Layer 2 of a small transformer language model trained on English Wikipedia (15 layers, counted from 0, width 128). Numbers have three digits each and are written without spaces.
A neuron's activation on a vector x is GELU(weights . x + bias), where the dot is the dot product.

Input weights of the MLP neurons that the questions are about. A number n stands for (n - 500) times 0.00092.
n1 (bias -0.068): 536699519474557364620469462515535500343712455429486441548392591508580491461475479480433525477408528325522433448452666513558446753541607506554495350495581375477611540507709398455691479712449543521515530310379465468518494548544547432533403755585506544311493539429527488361460535488495550472489447503550533510456446635448403430394388374589548689670604541286402567503413463409519429562416
n4 (bias -0.106): 454410364559483455684273401454414550580373409506364701566391487534665589705518454631644630525465496690255733407493436728372486395549726552781380798623608397594307393456479397565512490417388484381525509318500572413523563414491473393531427425610504553474496338476603461580519602624596756581518697231491461479345454334422488470540688366492635482835518471753431277555490463572496437490351
n18 (bias -0.060): 371449660580607493490434494514466493382471518267341434479452569614609350585648549503613521451605511471497354295483555437623471700534470385397359466379390561293653309723649416457599494337429432452565453428480697641539349409546651503486529555503640418533469389385338371547664488639345782398415438425393539523366504494557649353585592381632637433528395617521516520602561530534365535707763
n32 (bias -0.059): 462355669618463608403481269585735292439548589464329481538513563458593490562484486398231541438527389726614365454551511494447639562337627438606372562448422594220599535607432409430648500576453441509625265562433741646541539649531597287524549405404530586461492510458566511415463506414482662354465443475511572415481447435676524228414488427541474686601465636640452418479444671420674559585669
n52 (bias -0.059): 250394540549592531579469383500478512365382475516409615574506469700384551439538551556571579583372466657425472445484426429472610721553549685510283528372495565553607477699369311518471486394466604569477243518458591459305699428369604489639660509431436450393572479454378613509353549466523463552414330473515436521410496538448506506440568693599487503535521511688668601568474706584456488371605
n98 (bias -0.085): 347613537521412284568452369311478458378401600571519417520459536629638471460407532418544585500445476490503535565567530634415423488494710465605596569518486513478701416450597578347398220614608649570509460376503465516372572584282458514582507844440455525429529549346645674395500530307563414515467404556301513411527504528381359436482353476367480619701546529462656579443513522602569479503564
n131 (bias -0.073): 453613704500583372348495375575480573347427521525687439425418444461431605647381635467311566518297436542475451555473523373450481497203474598623514497691379528500404500448602873532596454447584438561517409584216507603529451637564720238534464569510547570571523649430621407415338483477536515480449664475576401500503321481510466470386474399689614373574522493742516497611517497493503244585567
n147 (bias -0.057): 471467401561368438763496521556453579471447552424388460634429472582478438441645449582619549561596494390395544519531556382640341625525335524511543495337421353484490491379679318505432538467262434449399610595527603550584489450475447486551410348556576453365544374506477332508642574590507468520469533437493608478500601390511503580608538533553522376464529504544328639582593377439575439485421
n169 (bias -0.115): 510497467546318408594363438677579368546698587414339497507503508544626362598562465352307598592493686438269455612647568652548426484497593442368619739404467540201339278331494637533640459435470439667571500544500692497421507614465521408572481572606606538571528480449475478452482578442425494426559883511326600361564555438585436406586419617426411639359527541639367265453394621552623529637497
n174 (bias -0.090): 423269759590456602450495441496515683528559507448522439550283459290527334362514466438205429655425476942560526565528431588496668473511657522534557649493548326287581411637390521401534571350540531636636428431489578382380529514364515548511460398599538430605618405504295773480437304210416400482676686492327637508517314605544374533602484384632365638530532575541607606490519780533417582395560
n204 (bias -0.045): 514535659474354419480401470458673534455416579471577375452427589325513506534329575337329489510530456522534509388410535562485385473479643387646477610541429607354663451473538453314442468453458589544571379537653544529459693812534556460561557695408491521457564598364487542368427444471647423483556500629292503461522345447439324435548387478419553473629435490424619534378448614482629560492588
n221 (bias -0.041): 459432615431369403392540555456617412402375638585587515475531469511374484360503519405390436541402387497491549418449346424279517414494548534580720521557508448423378484564471663461318593537510766635579472544654540639327503678454516434484457541415591519663595686461427515373447492469632294585621627520454465586523319530524382407583355398462429642550547580528669630433649578534645451370574
n244 (bias -0.102): 514356354609557597634357480326421728566671510431507500522435476582582541732595382486546531516548859595479540582514768573630618460507516471552344507342446549356459511386561284357650397324448349560404554583360654674678407493433515497485416431560530562418512455508616311533553695590503618345379507464399612472527500370660500435386456509640624269434448492551158434549276271406469453650416
n249 (bias -0.098): 413359316508575387835402562315419711525519460451446811523437409623537598579538492614514599422425480477408765583495616405691582558507401562404341489366465434405318562356356430546462453526553450383326483588507537578545297364451485617603388584665542496616551574555621542652754718467433697504345493354564534339345622353387569459380597703583381559624575443393322504657262450481455473537368
n258 (bias -0.123): 422554390543418275656436272558473511520572508591457514610471510564702397455528461474444452595437465457602603488440553630565539404369665728512482442514397330553583569444709383494386467429506445578554612555583581533479433500366426533543486596470687547517653542203352398508680688394395497316633551497441530464541435466491500539415420417485621558639503481544380593385508555500544439595358
n277 (bias -0.072): 454411802621429455305487530471528500355586506471439558431483425389532493578401722291219543519432364614490664562554443673783556458461692451573412348542439386608478459573588566507558271437515617445640412571405525641361317371494528425358470607437633250662589540493369333532645631507487665391724797419367529449386440543434435458396485494482636523518645554613338631595539483556269379587436
n278 (bias -0.050): 552495426590460600520540489574569588556361445657427511638517477607471370415459651615526491558450647409536512423487382367390557414567480514485602360414535470529337494510511470662292588569258545368432324581489512474457600168595497450581493324507639366682543553598323456516602565523600573514506433421564470481605482410520548401539654571373550397429416595616405641568530537500440489524453
n285 (bias -0.125): 497527602519478395634354361324479579414526500511570530432205515662431539500519532343496460610243752442303610368432669431421542471452359718653639497462569468469418522503606507364582459603409504473586445468417701610494740592471701470774551680519665397658591763478528497364465664565566379537388580391517535535612428536581343221385410395486488500574507526479586684488395661555419286472477
n307 (bias -0.111): 428403451423620500526283446586576475643606534376143456611534432383476539660342621420306374576484516420347390481670370399325333536542507504520661391422507512584466287468599583511643339530500631591736334652496666696527519616270635480449642376566566473384653460335618568444467334511510542477489381466289650521322533478711365171551370710539549564387632505661636547635442656569583568489710
n311 (bias -0.081): 460567576713449481608430314174548599460568529522623535534358518500674278413537493348471413629417608432404639506467475453403388409484624779715584494485396334568557667411437488541389634329429564623564548530481562643423634482416624556617430534520527468436608615346459531438455599435718606357550591393569470562742444516755396604333370398546560473563594450370481432526497431415640648491544
n315 (bias -0.097): 357452386556575410497418506490456583606710461567461698521487556652466552575554548664487634526208565475539704629470574451584634659510535630368312377653523367547411553397369500519692481400474343379436535517393490321524467367629277537677435404516548392612519478475393427651529725477448667448413392426655393538437500432348507456442594463479546610603545444557322304725460513581421238624519
n316 (bias -0.091): 538437321490487506494527575351503598478599395550433561583600471469448369472616716599453614472453599470549469522444544539659447487629386681467404500465517500528518398436617446525610542506350438339450461410393563434518275490440362569580522421693497377522497383533536433421718515642349699500549457390606444490402623493424580594546555449503549586605456442343332271578430572529406489513470
n318 (bias -0.082): 433447247597581417815362453596363503452628449545395611625560519600686503512519459647675673474486634482587410635509631688674475600524693563594474314416453560550689436486556468474552148433482409660396485483578449490491348386421490506503370670577596500316485465482528546537601623380528622440494365496323555530550599473411490544523386634428505462507458528544345320506520350510446406655273
n328 (bias -0.075): 595511607516347482275472446415604483382427536551525336563367540360412640606493460350024506528460411413376518390557433368425487420294325568705745518594544654579376428634597657323436540719472733566675249564618587410582624523491493379660464503486448366539504614496592596444472644392559308539565453512595596339634438506720433294576509421493503358687552696439576603415500602709666410387438
n352 (bias -0.093): 416617462531507337616422383477359495505598518612382615568558489461615404417521477601545531556503470585551578582471517526646483653426698530448474340432500415528462412479521419422537421351558474614521578519598495454500445447364551648665500635454616563438532527428431565512613502346482484455585434458389583401502568543495411558406456579531531491578578477548454444475567542536721413521366
n376 (bias -0.106): 554608573510489477472390497567594538642642482467337456656199596490562413490615721452431489563529472557410608637489483550543505609457394601512583455373302536576432554389526567473473479486366405460624503633396604366525500445267580466491628462509593412511575470500422477351576609489482534452541612406505588506582538509564485457669381531523637508445492399608311522552435655560535553403437
n380 (bias -0.107): 410419437485533600641368432366379528396459468538420576500337621459545406584531513363450384533456744486581637661521725449520549530381403445402559600503472431308393690530491488238707389379536520537539522647348520576719474599421418416792505625526651503510530669376422489530528674637467536469556447421495682489564404489713619218356363483537617475493450466365487484586400459487654573557333
n409 (bias -0.080): 480522430483402354762368242401386595526520541668313573603608513653533448562599577275557570563457474633477593577435597563617368590476492661572635497424448585524561322455475605454487301380576472550571407569535506418495426423306618614703505592576620491497535546494354553464578573542445421381523576444438503399652474593568500434647500487429526520663465477660471500475554544591503262494570
n413 (bias -0.069): 451616562497469446369478572544564424515526516396506373408460705530414491584397544567403594507500372529415819350527531335597503563564447518424497539514346430439441510518551610497433525597500532352574521495497457531312365494454383408588540599577500408658560415429536505646628595461628569445599755470455723309472489411344478500675734466456472640631644421576371474447510343580646545298412
n422 (bias -0.063): 528357632448491437458555506418677768333585647520653503448483444376415555512368449370287382537421471472442403546457506310490347603635573546420457259397579567530591370727397332303524595423551622612562439503364537681641648528531497592659412557492661473575692436369454688534466471470521436444599416581296517594528131568540382433474398548466594535705622600564577356382457611570377453522526
n478 (bias -0.096): 584726520405384467302569351621607532418375563451554504531540496480628394451305704404514455447300516504489482333514390558401139614478719394500653456514426214379614399558548724475715551496585650529693437494550481363399649558392474617642529690454765552551661415379308577612363452257581369522475593472262508459583355587482473396504632679504439441508603433444617719453544414659663448527454
n487 (bias -0.106): 356592517482481167578535319270568424438601601580368578898504590580631303443572435277368451668283647567416691724536554342320552459323608706740590445388465270584539589483407568346396279512526529620500592626392423347581606426302689586595553439528455452504661596407555510449514618428245674199420544267480657442534387526713292540377406436635532654500770444476369511634490601693692500622758

Each question shows a token from some text and the vector x that enters the MLP there. A number n stands for (n - 500) times 0.014.

" =": 498511635541541625499469596413466497552554430500627464362394468509502508536516517500346437369555431457539495553429528498406494455496522509600533499602469494598446556468411544503504534481677472499564561482476443411509547554500483487418522506342405497469336473577482575483529449471537455644536530760532482563563495638532506500490476386439517454521475405464540586481587427401453519501519
Which of these neurons fires most? n328

"ain": 555481528363426495451455625555437550606524451566553472482529532488424535490524487484482453385549366481510586460400475431502519521562488522451457548517496558533476564506519505541478600505607421486550608454549404605491509440513492503446520537331402497568390469444508522534542455598541538693484441685521461516471574585392559623522548427422540483559454396499508505429547532481452512446536
The most active neuron and its activation: n413, at about 1

"s": 592561524427532595494506511561440506656503406547451460472457443452510509505504463600749418375505441491503501526424504496501583508551442472499511486492494476480452562427491489562542588459706428502529659532497478403545444559481431501490524479361467548471385477572488500541487498606484496674464513637590463676531588586484558567485564522503557408445416382471488466515574436360457501426371
The two highest activations, in order: n147, n315

"ver": 647494529422462461436476543543485542535533454527498550511537368482499578470444480511507441353536470426507594514389539539526490536556492438474543525489505501515432606444441464530476588510649434451556622535504486561526476486455487446377511462360458544551569461572473498581575499550494516594530564571559448567491734618401608627479521471410526445446463390502500496499574463391443473448496
Which of these neurons fires most? n249

"ier": 564458484444497592547474554523438535682534442537524531491545285548567465492467431456535459272548426489494560441404453476481528466585540515491467521436498565602434527510517547560514590510586462461563594449505422513523472402472459483431566480341428549529340509562499518544549531566485516665449499588573510476466760578508610530521560464455549442507487390483427590420547532392485504486492
The most active neuron and its activation: n249, at about 0.82

",": 540469540356544595584472545433472527584510434547548501406466425521458581506491450496619428366474542471481478508410543493475531453551403497517524450511504562519438567469502490509506527487755430492534523517498461483563513505501481501502553559376502524494383549572514516518476550627508431693465445789551460629532546624540509502464491446450550458508443396465510530456448491433470457477468
Which three neurons fire most, strongest first? n285, n380, n244

" Q": 516535497552475466506512456591447383658543421581495449494538344549524510496504452444619451335604371450552434466423472542508539443514535451553537458507499537522514526490549535563550486475705454555508572522544445462461457491483425500363556530320438540416289481550498507465503504520496470646543505735528533525542577611532520575536443444377541470546441395505534449453653469435494516551437
The most active neuron and its activation: n318, at about 1.1

" sp": 647478561447423568460446498594469524618567427505517495427569378522517480470494453459548434442580584395529416512414536581509557428536472437410502518497484589462446542438500513514548533460580336572537653536523523549513532553528445476508547527415453546521404486508490508497516484567497506596493553883483501531533681576491538585477386481406565468463406366511495453442559553396458511524484
The two highest activations, in order: n169, n244

"et": 707484491321468485482455533577489556670494435551518498535532465491445554444473446503627411422514509496556561434383481463499524399524424538413541480480497522534478541460541567511399568516518420485553564471536462512501542495498515487493560495366522525536411533525432516465558421505510470614473519718575501563509619607502548538523501434466547435458430416492477593471561606442540535443517
Which three neurons fire most, strongest first? n278, n221, n376

" 2": 524514535445515515505472443504456479563519462526481436531556421542543473482466417442628416378470503491505544547390524515479561432520500525550515486461494511548460543426474613511465463474748499569554605536491424495528507487447522499411563495286389548454443563533518525501487523601483523507441454592567510539506672625476512617498475501499555449504449394520511496467600473492516490445587
Which three neurons fire most, strongest first? n487, n409, n98

" at": 600462528396569548533481491509488519653504414515522485540546301500501574460408470476526408357522453540539576442378458516492577480513498501541513505533491618460454523456444603503508425504655468516568543527498487520504514580473606464460522490364504556484438608506517544467492451540517546539450529689526503514486653599492494552466478466460550475525417392471506563490556571430495498503513
Which of these neurons fires most? n131

"ic": 585532487412483664476498610519441533638534435536486474482534445456521504521487447579615454338611424419484478493417519450532551553548464408426466442506458567697445557456476441533449574504509564467546552495522411494537520462458449468434564496351458471529317450542474504493551546595532490694416496678554510524487704588552488516514477525427581435503474389580463573447558424425449533523455
The most active neuron and its activation: n278, at about 0.65

"\n": 609524494448521580555485532498442517559509441531511512497473491488537502484470473462640430439509436410537512465397552510515501466493488540521532522526510502533501582468475515490462560495658488540548535482515427499481485550501455544425537568331387564452359577501526520507500497513545458658430466910545489494488533625514554568501474429476544480495457403390551481433516461411490503395493
Which three neurons fire most, strongest first? n204, n98, n1

" It": 601513482398523470529490558583459542583520470551448519481578434499504533462368511502460477370582369408559445438414459529486566413537531400463525335453523520467545535470468429546544572529724448493550502459552461510524454556454558440422519556343554663577447505521451525541603474524502466595511464796499453491494511631481569563501479446486524474546431429490488446390629504417487522433518
Which three neurons fire most, strongest first? n204, n221, n422

" n": 573464559420520645514477451493502489630521426559531414549463426452526480513445463487531418319537432554511507400390522566496538547509518498427505506469511637523507512453535551497516502453730478537530538564499431545529487517474476512373568496329441522484421505474547505468472492615509517501584472754521535552500523639508520606520465467451561455501420385466523446443523551424490516558446
Which of these neurons fires most? n204

" On": 448501521458442429517533543518459470571490443543585497492497386425494565440466495592693456380568366489581545473415465533502574501519472442496474493551462569413481490510521467517552547524714472475521582503545488487464487535449552490415546552305373549475397506559540533529529444489487561655498458762512487539487559595315572675487518417483522531587413420436586509445597547458473465487479
Which of these neurons fires most? n98

"st": 604523540316546487539431552573509499667547454488443462492528338476477632489428489561461437367543344496488563434403441491473520476546446549461516504536478560568434470448474578514548525502619441467565511555524499445537489541436468502421590456351441597520461472559556522477479478585515492631538455768537521515469648613493457515522511519422554506449470388493529531522549517388506507463490
Which of these neurons fires most? n307

"ign": 531497536455528619351476532585535508637509447513501492423527556497490526457432499517576463383601419516541489340406442524449589437469481554444538429481490582512469528482482508532489611495627412435567370494482518532464546472483487439433603492354435501586372430515466533504546463509501490613516563743504494486504678629427554542543563459498544463528474408445533515470592517417477600438525
The most active neuron and its activation: n413, at about 0.84

" 200": 549499516503510585534479437471438478562543456570465469469600477557524488491450467485709462323529482491506540527392568522484586409448486451477506426447463534515461461463486581484423500505678406507547489504507424509517479525471527446434579503318425514544464512570487531520541564609498488468464455742556522527509600656426509616510503463487531508466464393541509552502574487441512435500583
The two highest activations, in order: n409, n318

" play": 638454488533424631518491512576456536623560430503534426529496370452553462483463456461435439487632386545498499461399522523534583373543485442433504517410491494462530509478479543466501572490597425532571435525485446457471529538520527480480581548342436497524499498574479561525503438589480519536546514727517545538524509649474456647507497462465565511509411398513525512388531593354486509435507
The most active neuron and its activation: n174, at about 2.3

" he": 605508558439466620545467455513496588573543474498562500402567416490501460471442449456595407315542474444513479425383547547499533457551498541474501415480490574530474443502457480473567559457649462539574593506517513510576508506494435524520530528313561578552461479411538515519531513612451518465516498695487525498462525661485500599497549465457559480520453409453516432411514524474519485497502
The most active neuron and its activation: n422, at about 1.6

"el": 530478515527509579536497490538583470606506454561522486489440484485472594437551511506671419342552417515569525473391459466413557552575480510452491501450492588561464533520464379540465625487601442471527502491559455420517531488491501482527571406290411623543360484571475533461487492526493516646521409697550406544457537586441565525539605449449529518504455411501585526415570567451470500466492
The most active neuron and its activation: n52, at about 1.3

" with": 564519560405551480550501565582476533531530416529502528546502386505468580471519491451418443407571452430544461495412533490500568501546479415560528456479506578444461545459444511542506515515669407536529568532443433499511457520536595435449486526381432588466380533575507542508506410589478556701497464754528457625533667582497498537453455451477557458534393388497518433513552523392446470459518
Which of these neurons fires most? n131

"ard": 540447557462536563495469489587464516733552419539489458555466401466454556442506402529600418501574419555499580449376422489440565521527483552465501534463504628551476508490465526522384566495531447493571506491519475489509566448495504479499546443355425520543458482466465509501470490530491534569435469697549499583474652642452508538515576488417551502496451418546557513420531582511464515514511
Which three neurons fire most, strongest first? n52, n278, n376

" Co": 607527466363532588556500495480489495572490461552571521442597322542516530442387509497579420369630427517534492431409455460504516466599493386547512449471472585466540479473383508468522514527666517492540478512513503518519522569433529549506564574330528626500371497554489549511537485468497473634496445851500534511466448624459527481503470491424514485459478410449525472425589464414559535458545
Which of these neurons fires most? n204

" 4": 515517493408541546550469424549501484643532466534456473523534422533521512483458400480640401323508462491513559509390509523451554471489505483503530513492481524557474503435438570492472446491807475545548623522530413428544539486460514506395574491306406565493407536486530518506499494508455521495425492624543515539492589629496513615498481496450525483484471394496531500475563541518536534508603
Which of these neurons fires most? n487

"it": 578508540421504482546480534606446498697520449565409418484487558496473544514398500534617453383628363513571543376406481449469525474509440419417536483485483519482468492425553506544460590508523392492556515530564402474519434515500476480366546485299537581553358483537510500487532486615514478614535529740582494538477636627478575488563546441418550482468446407467511556512586470424511506501509
Which of these neurons fires most? n413

" H": 539538530446502468515500505492473544598555459533606507465436473454480566486493450531626419398517431476496487484402502519457520485576520542473554379499501528606485492476471471510433530453722504546542625543528408431523491498425464507484526546327463562468389492481486518462526506538506439614501489881482496573513578629481508595528455458449542473519450394442530499413615454462502492502418
Which of these neurons fires most? n352

" 3": 545508500374527542521456440539487487628530469542424472525551447536537511490455427465646422322521474474532536545398509535441556478481513483508522511506486520547469507421481564507485461476806457551543619524526402456567521488456479498408576491300371605482429543497518515510481497510473505555407465707551483551487636607468539587508459510434533465489467381521522508465563518506515512469594
Which of these neurons fires most? n98

" per": 549458589495499626470490430490450461585516448551506519469565467534521543531463400541613452227671440645535484528417545474504533520557495393526446542517485534525524589482476410531472531441658457530519519558475460540555507587512530461515542425291376622423303506621515477439504465578514576601488442755557482540474619539501496489477494473442565452492415405530536510418562521310499491519551
Which of these neurons fires most? n32

"d": 561478544315542576446468485528503455582486444530445549455579313521527553441450451500534434348495390500519480460408416495501581531583436554451502410524506578530473534490469527526584579481618435494529445593547517378506545491488481496526612442360423573555389424534481527472483501551521485671505430805530510515505599581521550534535521521465551474498461387459577553491579568407438525440501
Which of these neurons fires most? n52

"am": 581535465502542592500506520482390526590546413571547491564476424546528483484584470531598413332542507514530529497389460544508513547536485557515537443440486555604497532495392475542485550469545461477539603510508452466493506485499544479339534420387514556524342415578437518488517497574500497600474489648560479498544518638485599641541504484433530387465390379519532478482614448390443500484488
Which of these neurons fires most? n278

" 12": 539492471455469527531492450546477483555530484556526484517548447524533455469537405405529402424464469456524567526381533513469545412526509563500526515465494496589461584473426548492418511486741485536546597518506397466515542467458496509459577502286393546464463570503481537519529532547451490503488468660532493542491569612495528631487454473461545499478491405501504532453596530469528522467589
Which three neurons fire most, strongest first? n487, n258, n311

"er": 589440465475456571598462520509405540604540455520470550586471361544572542475479444510551406337472461379509508467404454485501507500572493452484473451513521499643480585503474455580550606483601496496560584477540442501532506479502471493411558406371463572496371447556457508515503526591498515678459449578588495605514638606546540590490491468487581405502429400530480489437549506353487544446497
The most active neuron and its activation: n147, at about 0.37

"en": 669525515417541618558470497612457483672507412571461486527559367552451482506491513524741437247486454558460492477397471485517516456595500525504480479478514531604474472468517571551505568508546424519533553486517433450498471479500492516421597440358431583488331482603527510473514509601532508631488405594588495491483485604506514583524546503469546432485356379537464487464537576411469497483460
The two highest activations, in order: n278, n316

":": 530526493425491533532466505540476486686537423585532439551432488441491534534491459395550396389546471462536534485385534522469501505514460489466561616471509596508470583468484552508460455551711410509557640519519410513563486484499502479428528518340459483480441500502521515549510495583499473606464424659533477591531559607530561525486478459393523478499450384455563492473488519490511562499462
Which of these neurons fires most? n380

" to": 565517468452461527437494522595501506631539420552541481440578396468498486507481477513508398239483473413541506483404572572512585459523455487446492473571486586446436497462505502522571524473684415495564637503501520540529479531489446497504529466385508540501371515484552515501581469579453561634470469678520520562501653618438498588451491479470563493583368401440533470528514540417450476510474
The two highest activations, in order: n316, n315

"y": 516521488377550465589471536500369578640527423550553500528483495456547483506419465519589430400514472514510521445389481494502516487557465558465514500491516477569417565443484513560488573431616397506547668517532402481525479446469466572509544480348483603573375536450469524520553467578429538576504527588555482569477696592505597607531536484503569472481408382476489517436523515415481513456465
Which of these neurons fires most? n249

" that": 615526542373564512516472551533425573559527439519497539494558522518488510496440501536551476396597449361565397467419538507497602500489483435485477355476533545491494496480592480510577524483677440444538466500514418571557464555509557436413535540385476568515376555491523473532582493589496483618473462828553483596500652599493523537448484452534572466490398412426419453481531455332446493483532
The most active neuron and its activation: n1, at about 1

"F": 560475560417476485520432487563427498589564463539511455461559352491443516457532515434509422420513420384564547511396478481522511457503484577505528451543480519526449582475463555493480498447641370551543663523590481507514481508486467550454554549300514501487443543500498563502531466518494465590542511775502531522518689582445539613518455463442550484469466404494530460493621507473537488414485
Which three neurons fire most, strongest first? n352, n221, n258